Layer 4 of a small transformer language model trained on English Wikipedia (12 layers, counted from 0, width 64).
A neuron's activation on a vector x is SiLU(gate . x) times (in . x), where the dot is the dot product.

Input weights of the MLP neurons that the questions are about. A number n stands for (n - 500) times 0.0041.
n8 gate: 564,604,659,389,323,510,511,551,661,428,767,351,667,561,435,514,573,516,302,601,547,524,482,707,472,615,487,347,569,316,502,613,410,324,313,505,376,717,463,407,494,454,627,556,545,623,681,648,444,188,425,690,716,527,357,493,556,661,630,678,446,546,321,404
n26 gate: 600,434,503,373,473,560,540,391,435,546,429,446,301,346,528,370,566,255,428,487,582,283,352,441,517,457,270,322,592,413,721,470,622,714,289,685,532,579,258,419,389,243,415,531,676,369,690,454,622,542,323,397,408,364,507,570,585,325,458,442,509,389,449,482
n41 gate: 448,501,580,542,571,595,119,353,578,567,856,480,636,431,376,598,262,376,489,577,574,552,440,439,643,326,327,554,524,474,396,590,581,411,259,474,516,603,426,574,359,488,571,748,460,291,550,434,484,593,475,648,489,560,412,341,425,598,695,668,186,446,478,642
n46 gate: 481,286,561,591,422,443,463,446,466,418,468,394,345,547,594,450,184,559,592,372,489,413,295,363,399,598,647,153,299,530,434,445,481,622,266,739,423,453,362,672,582,587,599,495,652,506,439,523,478,525,370,540,567,392,427,441,544,631,410,285,430,256,458,484
n50 gate: 395,688,440,490,560,632,456,612,697,430,464,482,361,451,512,505,426,470,434,649,349,576,609,724,524,493,433,863,613,801,644,435,380,794,574,533,561,528,568,528,464,482,458,482,455,347,439,434,425,492,716,443,470,302,480,242,445,355,536,486,542,281,318,628
n64 gate: 678,515,637,675,556,646,677,612,660,471,460,762,484,446,473,795,339,447,829,538,533,415,565,559,694,482,592,455,518,520,565,647,340,506,419,397,468,576,529,692,403,545,731,648,415,636,667,518,714,676,737,493,495,538,546,494,569,465,733,602,633,355,335,558
n82 gate: 602,370,485,385,520,588,525,516,428,304,440,473,430,308,409,447,403,272,595,181,387,492,652,417,462,689,609,450,655,627,534,526,483,168,771,458,402,472,600,635,325,497,589,680,621,331,684,594,419,370,515,672,629,326,666,529,546,559,581,459,505,454,363,534
n90 gate: 636,523,453,440,429,508,306,723,256,543,614,625,494,707,498,449,393,613,387,703,713,467,256,467,223,427,625,462,447,636,498,642,540,509,764,640,439,559,468,425,447,507,454,590,348,757,576,597,410,406,568,467,427,501,689,470,381,488,561,477,416,687,509,494
n102 gate: 340,492,471,497,387,588,299,378,320,506,501,489,423,486,419,569,631,574,344,514,496,347,385,467,474,462,415,333,556,466,735,795,487,541,443,644,401,775,481,529,764,394,627,583,556,663,437,581,338,580,442,582,502,402,649,545,352,593,322,393,563,551,569,731
n103 gate: 504,504,388,228,373,548,487,282,481,521,388,594,498,514,433,391,428,485,446,267,628,547,422,551,844,564,685,635,585,795,456,498,713,496,407,660,569,393,356,341,540,441,679,306,487,495,597,742,624,448,457,707,381,674,498,582,636,340,608,637,568,444,620,320
n109 gate: 424,427,505,205,722,556,382,367,416,540,545,689,430,516,533,629,740,369,285,475,539,370,622,476,320,600,331,489,507,520,738,539,479,309,395,466,539,560,250,299,483,445,598,629,655,729,479,520,589,420,247,512,637,288,683,436,220,379,388,643,550,588,631,469
n129 gate: 418,436,520,408,446,360,482,561,612,395,308,368,565,513,428,440,586,431,486,522,784,489,519,755,409,633,574,679,580,538,561,619,622,616,399,727,503,612,415,462,269,490,467,383,551,600,325,519,697,483,409,575,683,574,632,670,306,519,309,417,354,376,539,345
n134 gate: 522,479,621,637,464,211,584,708,612,436,540,524,410,368,456,324,688,387,482,532,415,329,674,377,478,403,488,498,501,456,760,629,282,504,652,568,464,707,618,430,669,511,510,473,365,414,478,433,453,583,504,417,482,717,539,534,551,434,424,396,616,603,719,449
n135 gate: 600,468,562,542,586,551,529,451,686,413,217,590,251,584,605,601,491,438,372,307,512,585,666,438,594,405,552,318,414,440,287,657,570,529,379,613,467,395,366,571,606,686,541,750,490,442,474,392,624,570,401,626,529,563,650,469,664,317,483,416,429,419,605,529
n161 gate: 523,640,671,618,559,438,374,304,442,375,334,699,572,381,412,399,553,544,564,565,423,498,563,366,473,311,458,611,516,461,586,543,717,441,469,746,560,812,293,703,447,653,600,387,440,530,612,690,570,569,582,516,382,462,614,536,730,294,526,545,655,330,402,683
n177 gate: 562,488,334,372,558,506,705,400,435,618,612,342,476,353,515,486,588,488,433,333,490,567,468,241,417,435,439,387,516,276,485,433,573,456,394,574,430,508,561,288,474,416,582,414,504,479,593,483,430,686,296,451,343,522,574,388,512,642,292,164,529,645,797,518
n179 gate: 458,419,491,660,353,375,381,286,412,686,559,520,387,421,577,487,340,255,517,312,442,322,358,441,840,446,519,607,550,699,461,532,512,300,361,767,640,522,566,474,493,584,506,544,640,321,776,624,524,395,540,449,430,518,271,450,538,495,606,349,548,399,617,690
n8 in: 343,485,651,579,396,484,376,487,553,541,609,468,219,557,462,560,566,288,463,750,352,610,571,436,545,579,436,613,573,451,596,457,722,421,462,291,321,237,588,605,545,314,573,347,569,275,653,370,486,482,768,620,481,523,518,316,360,489,485,657,477,516,716,461
n26 in: 575,453,628,449,519,573,401,368,494,537,384,626,427,403,477,515,565,262,370,630,490,410,278,525,426,539,136,429,671,350,815,571,613,776,271,669,620,541,302,479,464,415,518,596,519,384,628,407,671,477,288,425,410,281,522,568,581,152,592,567,500,362,474,506
n41 in: 424,246,361,477,360,637,482,552,624,767,456,475,618,398,437,538,671,428,755,406,515,510,453,776,478,639,583,420,546,714,870,457,425,636,443,371,605,478,537,481,409,474,500,583,616,594,400,415,455,657,343,421,288,311,622,473,441,435,581,627,351,485,278,423
n46 in: 537,435,443,504,345,362,415,283,504,607,320,341,518,477,336,601,442,506,421,391,535,583,451,499,423,528,505,356,665,554,409,490,554,372,444,514,484,378,570,590,501,545,230,364,209,441,375,425,402,456,607,514,448,619,439,341,425,466,674,612,481,382,541,337
n50 in: 442,383,471,407,343,457,321,560,485,443,453,510,340,415,624,581,500,362,476,549,727,199,657,643,519,466,215,395,307,505,489,416,483,750,475,522,482,292,570,714,547,539,615,521,373,556,607,259,581,665,494,534,610,547,200,778,436,468,500,315,578,401,483,644
n64 in: 502,504,797,583,550,464,421,449,671,369,483,478,318,490,454,533,435,659,742,737,277,502,513,511,640,235,459,399,583,434,552,499,458,497,413,504,448,564,506,835,584,599,479,483,648,673,447,741,518,598,596,480,579,572,505,501,591,429,391,442,626,358,357,493
n82 in: 167,420,412,422,594,398,591,202,620,502,372,678,391,530,695,689,516,511,572,533,516,429,245,695,557,432,205,614,178,604,591,460,365,560,642,602,413,474,387,493,582,443,608,349,516,586,299,279,664,425,402,523,461,460,625,521,297,385,450,507,454,677,428,673
n90 in: 369,487,238,575,445,536,343,661,364,519,665,326,268,669,518,238,515,635,473,580,672,427,447,321,666,505,593,425,407,582,490,494,442,618,534,610,530,551,517,411,558,606,455,514,357,422,480,448,489,742,672,352,519,550,799,499,394,613,282,501,593,795,418,467
n102 in: 310,556,494,606,502,509,285,522,279,479,408,475,417,582,352,303,540,702,568,505,383,634,158,243,429,461,443,598,349,670,481,480,433,595,500,523,484,699,615,626,524,212,417,603,267,274,483,221,288,423,457,438,464,352,195,527,472,491,525,546,524,464,341,257
n103 in: 744,383,769,317,566,387,485,419,480,577,345,608,584,589,419,555,401,582,593,374,518,598,734,729,492,564,654,126,355,663,261,557,679,434,717,134,631,530,216,374,590,518,501,513,453,496,533,222,420,497,514,649,644,451,349,430,654,462,767,382,783,388,570,710
n109 in: 761,420,710,367,771,521,295,483,631,318,418,646,512,440,506,476,742,511,437,691,505,506,576,321,754,532,563,551,673,353,250,555,554,457,386,637,619,405,492,645,566,470,411,554,700,574,642,656,433,790,679,468,656,725,610,411,540,375,245,557,594,720,566,580
n129 in: 453,602,152,583,289,347,145,404,568,427,249,304,435,344,360,462,425,293,509,463,501,297,498,629,379,353,462,454,336,396,540,513,469,435,430,770,569,448,198,429,260,711,317,363,507,336,379,689,488,265,274,315,683,509,679,552,277,454,532,338,143,518,627,501
n134 in: 470,544,758,569,225,325,371,563,287,606,591,548,393,415,599,403,475,368,442,422,350,329,718,473,562,321,493,478,341,520,421,484,475,302,372,522,465,618,643,437,536,507,620,484,450,355,503,390,273,575,561,580,463,410,369,427,452,650,602,502,581,648,669,386
n135 in: 602,516,384,388,574,484,452,466,731,404,478,571,479,561,430,427,501,405,537,322,437,581,452,489,622,465,555,146,483,595,283,504,335,608,453,533,493,638,515,421,558,611,526,506,321,718,594,379,697,571,523,451,349,654,499,625,691,322,761,601,441,573,612,564
n161 in: 824,625,667,588,348,596,534,530,445,318,482,553,462,533,336,484,522,497,690,589,551,555,491,358,544,489,359,621,247,465,661,564,619,476,354,644,504,583,450,596,402,800,782,494,28,612,414,474,534,598,622,639,481,446,700,434,720,311,486,630,533,502,365,657
n177 in: 614,345,533,476,555,535,791,286,521,626,547,524,466,485,644,470,416,407,739,370,410,365,722,447,483,421,515,293,619,307,431,470,610,303,550,351,584,421,483,761,455,597,580,601,473,335,457,495,770,513,419,535,641,815,542,631,647,803,541,598,702,35,350,378
n179 in: 560,389,618,532,412,418,572,370,375,444,616,587,404,533,424,524,552,318,606,416,501,622,507,512,548,494,461,434,513,477,354,549,427,191,385,718,587,485,606,468,508,540,522,594,533,371,511,655,488,237,441,393,423,405,287,564,540,635,811,416,419,436,604,432

Each question shows a token from some text and the vector x that enters the MLP there. A number n stands for (n - 500) times 0.02.

"two ": 397,473,440,360,377,534,388,538,510,496,370,546,574,414,543,745,567,443,501,539,527,554,483,442,544,546,551,531,483,626,552,526,573,428,367,450,520,453,586,630,558,542,461,585,427,408,530,468,494,540,542,551,374,482,466,608,560,500,488,491,415,535,403,469
Which of these neurons fires most? n41

"home ": 409,576,544,461,423,512,438,573,547,443,469,477,656,528,525,695,507,388,496,586,485,488,440,394,539,488,566,400,420,494,427,495,548,477,395,440,451,451,560,653,628,594,351,554,507,474,549,430,578,602,598,459,414,413,463,588,495,506,577,369,417,513,397,395
Which three neurons fire most, strongest first? n64, n46, n135

"Elec": 408,488,533,483,418,601,471,521,457,450,497,589,564,391,581,464,624,434,435,595,343,444,463,453,600,513,574,523,449,579,398,506,543,471,362,533,421,500,424,534,630,577,448,502,428,594,419,381,583,598,493,429,445,506,450,718,459,699,336,394,612,489,486,493
Which three neurons fire most, strongest first? n102, n134, n177

"s": 533,516,490,465,522,571,366,556,416,601,465,481,560,498,569,512,554,552,462,614,442,588,451,438,582,564,484,435,413,511,484,446,544,343,428,483,530,441,576,512,544,493,401,447,678,498,397,285,590,440,367,429,397,561,443,630,603,508,600,528,493,507,475,505
Which of these neurons fires most? n41

"H": 509,647,501,538,498,501,464,531,594,496,511,465,569,440,567,547,536,507,581,487,266,546,427,373,565,517,382,611,459,572,309,465,413,499,423,442,499,434,439,457,577,644,408,454,540,599,542,352,445,468,298,410,488,496,487,567,640,543,546,614,638,497,455,448
Which of these neurons fires most? n135

"sy": 444,571,451,298,434,611,494,510,629,408,514,521,483,382,554,363,547,507,460,465,385,695,541,466,559,572,403,495,451,529,612,453,527,345,435,491,551,529,570,409,474,652,499,505,548,509,400,294,547,459,484,407,490,490,484,615,531,488,525,406,625,506,440,525
Which of these neurons fires most? n82

"exclu": 567,585,410,521,387,643,369,468,456,490,568,569,531,587,586,440,621,438,390,614,422,519,566,463,521,432,565,496,533,625,457,372,519,469,337,435,452,457,483,560,641,574,469,435,522,452,432,310,611,548,559,382,410,533,537,722,451,480,451,350,533,520,476,542
The most active neuron and its activation: n50, at about 26

"the ": 469,541,465,372,435,468,387,532,479,525,409,516,651,482,269,695,581,463,493,583,509,519,498,452,450,513,521,572,519,584,562,537,573,480,422,446,394,437,525,553,678,654,495,489,543,416,501,511,608,493,498,498,400,458,477,541,606,490,542,488,612,511,485,416
Which two neurons fire most, strongest first? n161, n103

"===": 365,524,526,416,432,466,511,459,493,484,555,404,439,499,547,662,320,348,452,571,422,522,492,537,385,593,468,609,504,519,470,510,592,493,465,387,516,460,628,518,630,620,488,541,423,406,499,391,642,622,430,615,495,459,389,620,546,433,491,508,709,653,386,462
The most active neuron and its activation: n50, at about 75

"and ": 450,602,451,385,412,429,433,468,473,484,465,513,511,531,441,721,525,527,414,559,516,538,455,492,487,560,481,527,468,558,404,500,470,415,403,470,443,527,598,651,563,618,423,537,543,527,519,608,592,407,497,517,397,556,472,534,443,509,490,442,511,640,481,449
The most active neuron and its activation: n179, at about 17

"of ": 492,453,406,326,418,492,432,482,509,489,478,547,592,363,380,632,517,464,535,537,465,518,466,533,507,508,438,637,382,544,507,464,481,491,344,423,553,506,634,612,622,537,395,558,585,519,425,476,566,522,475,530,482,512,549,515,469,513,511,459,590,582,382,459
The most active neuron and its activation: n41, at about 41

"The ": 411,503,399,373,439,417,419,507,570,545,395,577,637,461,262,725,564,504,487,607,478,533,452,456,452,511,526,531,492,573,541,488,590,539,526,445,435,425,499,584,689,624,487,514,480,391,505,466,590,531,422,470,402,455,447,574,606,526,524,448,544,468,480,449
Which two neurons fire most, strongest first? n103, n50

"no ": 527,395,449,328,445,495,387,516,423,524,510,590,623,418,474,693,483,506,509,566,421,594,447,497,552,523,585,548,527,704,537,526,511,437,389,522,400,472,474,614,547,577,458,451,478,422,517,427,530,484,582,452,405,592,485,609,523,423,424,509,495,570,430,525
Which of these neurons fires most? n41

"8 ": 478,481,523,440,470,534,503,655,457,519,421,477,549,459,584,784,531,457,474,615,459,563,463,397,489,565,573,420,484,560,553,541,548,476,394,399,521,488,583,541,686,501,376,544,551,420,503,446,573,453,501,554,494,479,488,557,602,532,479,504,485,581,473,434
The most active neuron and its activation: n8, at about 17

"in ": 539,610,535,413,466,458,459,541,521,470,456,545,592,398,450,700,480,533,488,551,475,581,465,441,489,546,502,499,499,597,525,405,470,453,362,410,516,417,550,608,638,560,410,522,506,487,469,472,652,530,430,522,504,474,477,526,409,496,438,530,536,600,402,459
Which three neurons fire most, strongest first? n109, n64, n41

"sive ": 473,478,484,369,482,543,434,553,487,521,546,655,620,469,428,912,534,331,505,664,467,500,428,417,540,525,621,454,564,501,517,505,540,477,437,421,527,457,486,533,547,596,442,495,464,488,504,416,595,427,517,417,425,531,480,524,586,515,458,360,518,538,376,472
Which three neurons fire most, strongest first? n41, n64, n109

": ": 467,489,538,463,459,461,647,494,506,484,456,577,495,376,455,732,526,436,434,640,523,574,422,490,400,485,543,455,505,457,435,540,515,414,407,431,597,368,534,487,634,569,441,486,513,577,519,433,458,506,475,493,377,593,442,553,535,483,468,499,553,593,419,433
Which three neurons fire most, strongest first? n8, n64, n135

"a ": 458,527,537,286,461,401,433,480,541,536,447,549,554,426,405,724,490,503,529,598,552,577,489,480,570,571,567,501,517,622,504,511,595,386,467,500,451,444,558,584,584,599,463,475,524,412,519,386,570,464,475,473,445,494,497,605,520,420,383,474,536,577,491,455
Which of these neurons fires most? n103

"played ": 372,548,524,433,420,457,541,614,348,426,531,568,553,470,509,680,540,405,497,584,505,626,579,435,396,593,533,467,486,624,544,453,542,459,356,459,552,432,531,563,590,622,433,508,415,424,602,454,618,480,581,459,455,480,625,567,455,497,456,350,635,495,529,282
Which of these neurons fires most? n134

"when ": 471,599,337,444,497,386,402,530,449,463,415,540,475,514,509,715,499,504,403,578,529,532,421,482,522,458,543,450,494,560,575,546,495,531,449,411,583,421,616,609,729,558,422,531,510,517,500,480,524,390,567,501,433,489,503,615,584,534,492,443,530,632,411,457
Which of these neurons fires most? n102

"or": 462,567,459,407,522,743,378,436,580,571,508,516,461,469,620,453,635,505,529,495,462,597,414,474,472,495,366,498,501,492,385,538,461,393,335,533,534,452,596,501,570,588,385,477,659,495,388,345,525,586,508,468,420,486,441,591,485,504,530,436,528,460,442,455
The most active neuron and its activation: n41, at about 32

"ers ": 507,484,475,370,435,386,527,578,493,460,494,570,618,575,591,746,514,469,527,591,449,534,548,482,411,516,530,457,421,417,448,561,574,495,446,452,480,470,577,534,586,595,350,530,468,492,456,460,451,382,537,503,340,457,497,586,579,491,517,239,525,479,456,365
Which of these neurons fires most? n46

"His ": 402,518,519,281,421,412,461,426,595,467,397,549,589,502,435,769,571,566,531,602,479,553,429,509,492,546,578,563,460,699,561,524,551,460,420,397,430,381,410,470,593,501,493,520,447,497,543,490,581,487,504,482,381,520,436,613,584,532,450,374,641,555,399,394
The most active neuron and its activation: n103, at about 150

"air": 586,570,532,515,449,523,482,423,533,518,520,609,486,551,631,440,626,500,550,422,361,542,456,334,513,523,407,493,528,412,446,489,603,441,367,558,513,446,643,374,656,516,394,577,590,466,403,295,614,514,486,429,371,548,548,636,534,532,509,368,526,391,355,527
Which of these neurons fires most? n177

"eg": 465,678,451,422,480,649,494,365,508,539,419,514,457,453,495,407,684,543,395,494,504,604,444,507,539,550,444,391,355,458,411,553,494,375,337,539,469,532,625,510,521,601,411,602,569,485,522,311,497,601,437,336,464,516,478,659,498,468,579,398,542,424,425,465
Which three neurons fire most, strongest first? n135, n26, n102

"-": 517,625,484,415,524,517,452,410,459,646,424,472,599,404,393,603,454,406,611,618,431,539,549,494,394,532,448,565,509,412,437,517,528,497,457,353,426,410,692,523,653,490,508,420,526,532,470,475,667,466,514,497,482,451,585,583,526,593,553,563,480,518,469,470
Which three neurons fire most, strongest first? n41, n64, n109

"compet": 453,688,582,525,519,601,452,511,371,581,441,543,477,404,552,432,637,434,424,572,394,591,641,515,378,500,493,362,405,596,462,499,488,391,346,470,481,577,499,525,653,606,492,560,454,453,464,398,667,508,592,418,527,571,565,691,475,464,343,391,576,497,468,483
Which three neurons fire most, strongest first? n134, n161, n135

"with ": 490,574,422,390,400,437,469,510,499,430,506,575,621,439,392,768,515,527,384,533,512,571,441,571,520,498,514,476,479,659,516,494,482,447,385,424,587,433,534,633,545,581,376,516,504,509,533,454,597,495,468,517,475,541,511,562,487,509,434,479,495,594,464,476
Which of these neurons fires most? n41

"show ": 526,583,514,419,472,530,482,521,467,421,473,557,650,584,552,835,474,499,518,621,548,576,441,466,418,481,593,390,432,540,461,432,506,449,350,342,495,402,485,581,664,592,447,441,544,508,543,427,486,541,561,464,466,527,633,554,495,566,444,292,527,609,466,381
Which three neurons fire most, strongest first? n64, n46, n90

"services ": 449,567,615,546,399,410,422,598,532,465,472,610,595,555,629,720,586,435,492,590,401,472,555,358,386,503,627,420,387,550,393,571,477,440,420,543,551,437,494,607,544,619,442,468,492,502,510,439,460,437,533,570,383,538,522,518,570,534,404,275,525,589,447,355
Which of these neurons fires most? n134

", ": 525,582,497,402,526,434,509,506,492,518,513,524,523,418,532,722,469,479,381,598,532,585,410,489,460,503,448,466,505,454,405,478,488,482,406,435,615,434,572,517,575,590,419,426,489,433,488,515,469,425,520,522,393,488,451,548,520,566,530,428,577,508,501,458
Which two neurons fire most, strongest first? n179, n8

"who ": 438,546,433,362,507,374,401,491,461,497,481,581,528,475,540,602,522,542,449,579,558,554,475,494,517,479,567,507,471,621,503,545,513,468,342,430,432,399,524,699,600,555,454,628,490,455,559,549,467,418,583,429,392,456,472,587,572,520,454,358,602,619,396,428
Which of these neurons fires most? n102

"0": 423,399,602,411,524,498,422,550,544,540,489,434,535,534,563,501,619,492,412,538,243,449,546,508,389,484,450,503,484,508,588,546,558,520,496,507,590,471,579,570,674,574,471,481,507,574,515,408,543,458,469,489,391,470,509,549,647,625,358,562,500,592,300,534
Which three neurons fire most, strongest first? n102, n109, n134

"in": 546,474,511,389,450,552,492,480,500,560,566,642,477,528,660,438,474,589,575,493,327,551,568,381,520,496,446,384,513,548,417,504,448,385,419,507,461,418,589,407,556,575,220,457,574,493,436,295,588,541,492,463,378,493,410,653,519,500,574,457,518,520,492,565
Which two neurons fire most, strongest first? n135, n179

"his ": 435,475,539,319,435,395,451,418,506,453,473,538,629,454,441,764,571,597,500,581,424,574,468,526,558,568,544,550,429,668,609,563,532,433,373,379,444,421,431,533,641,496,481,506,483,460,531,467,580,494,552,455,396,484,455,602,588,489,463,404,606,572,422,389
Which of these neurons fires most? n103

"their ": 473,495,479,281,408,410,418,426,458,473,407,576,628,426,408,776,555,470,465,587,429,555,524,486,526,597,545,597,475,703,629,542,527,484,455,437,454,437,473,563,593,563,478,459,498,442,500,491,606,520,555,520,367,531,513,587,630,454,516,405,556,579,397,420
The most active neuron and its activation: n103, at about 87

"September ": 549,650,572,421,628,410,503,559,339,575,351,607,595,468,641,597,440,458,561,568,389,514,504,357,565,402,553,476,485,453,634,421,571,514,365,460,490,474,473,563,660,582,476,475,567,594,437,498,519,489,568,430,478,411,567,541,566,521,444,499,485,634,434,447
Which two neurons fire most, strongest first? n161, n64

"po": 407,566,561,500,579,588,447,463,543,515,435,480,464,434,523,294,616,547,546,668,435,600,486,549,433,447,475,453,512,577,462,554,450,497,363,557,418,453,494,544,543,589,426,441,422,465,489,417,537,531,505,411,351,493,627,729,660,471,436,445,637,574,349,516
Which three neurons fire most, strongest first? n161, n26, n135

"D": 464,572,380,429,506,571,487,440,508,467,495,544,569,522,542,611,608,557,521,525,232,536,455,461,582,529,382,622,583,535,307,436,519,532,355,412,475,407,431,499,569,511,409,439,558,567,589,301,438,571,366,424,523,545,437,718,504,525,573,616,589,469,495,496
Which two neurons fire most, strongest first? n109, n103

"s ": 483,486,519,350,447,431,502,497,537,519,498,529,572,516,520,814,519,439,478,678,512,584,515,519,448,545,507,560,452,567,490,543,551,435,445,417,464,453,480,427,566,488,434,451,506,492,445,427,546,396,477,525,397,499,490,542,593,513,527,408,564,520,398,371
The most active neuron and its activation: n8, at about 37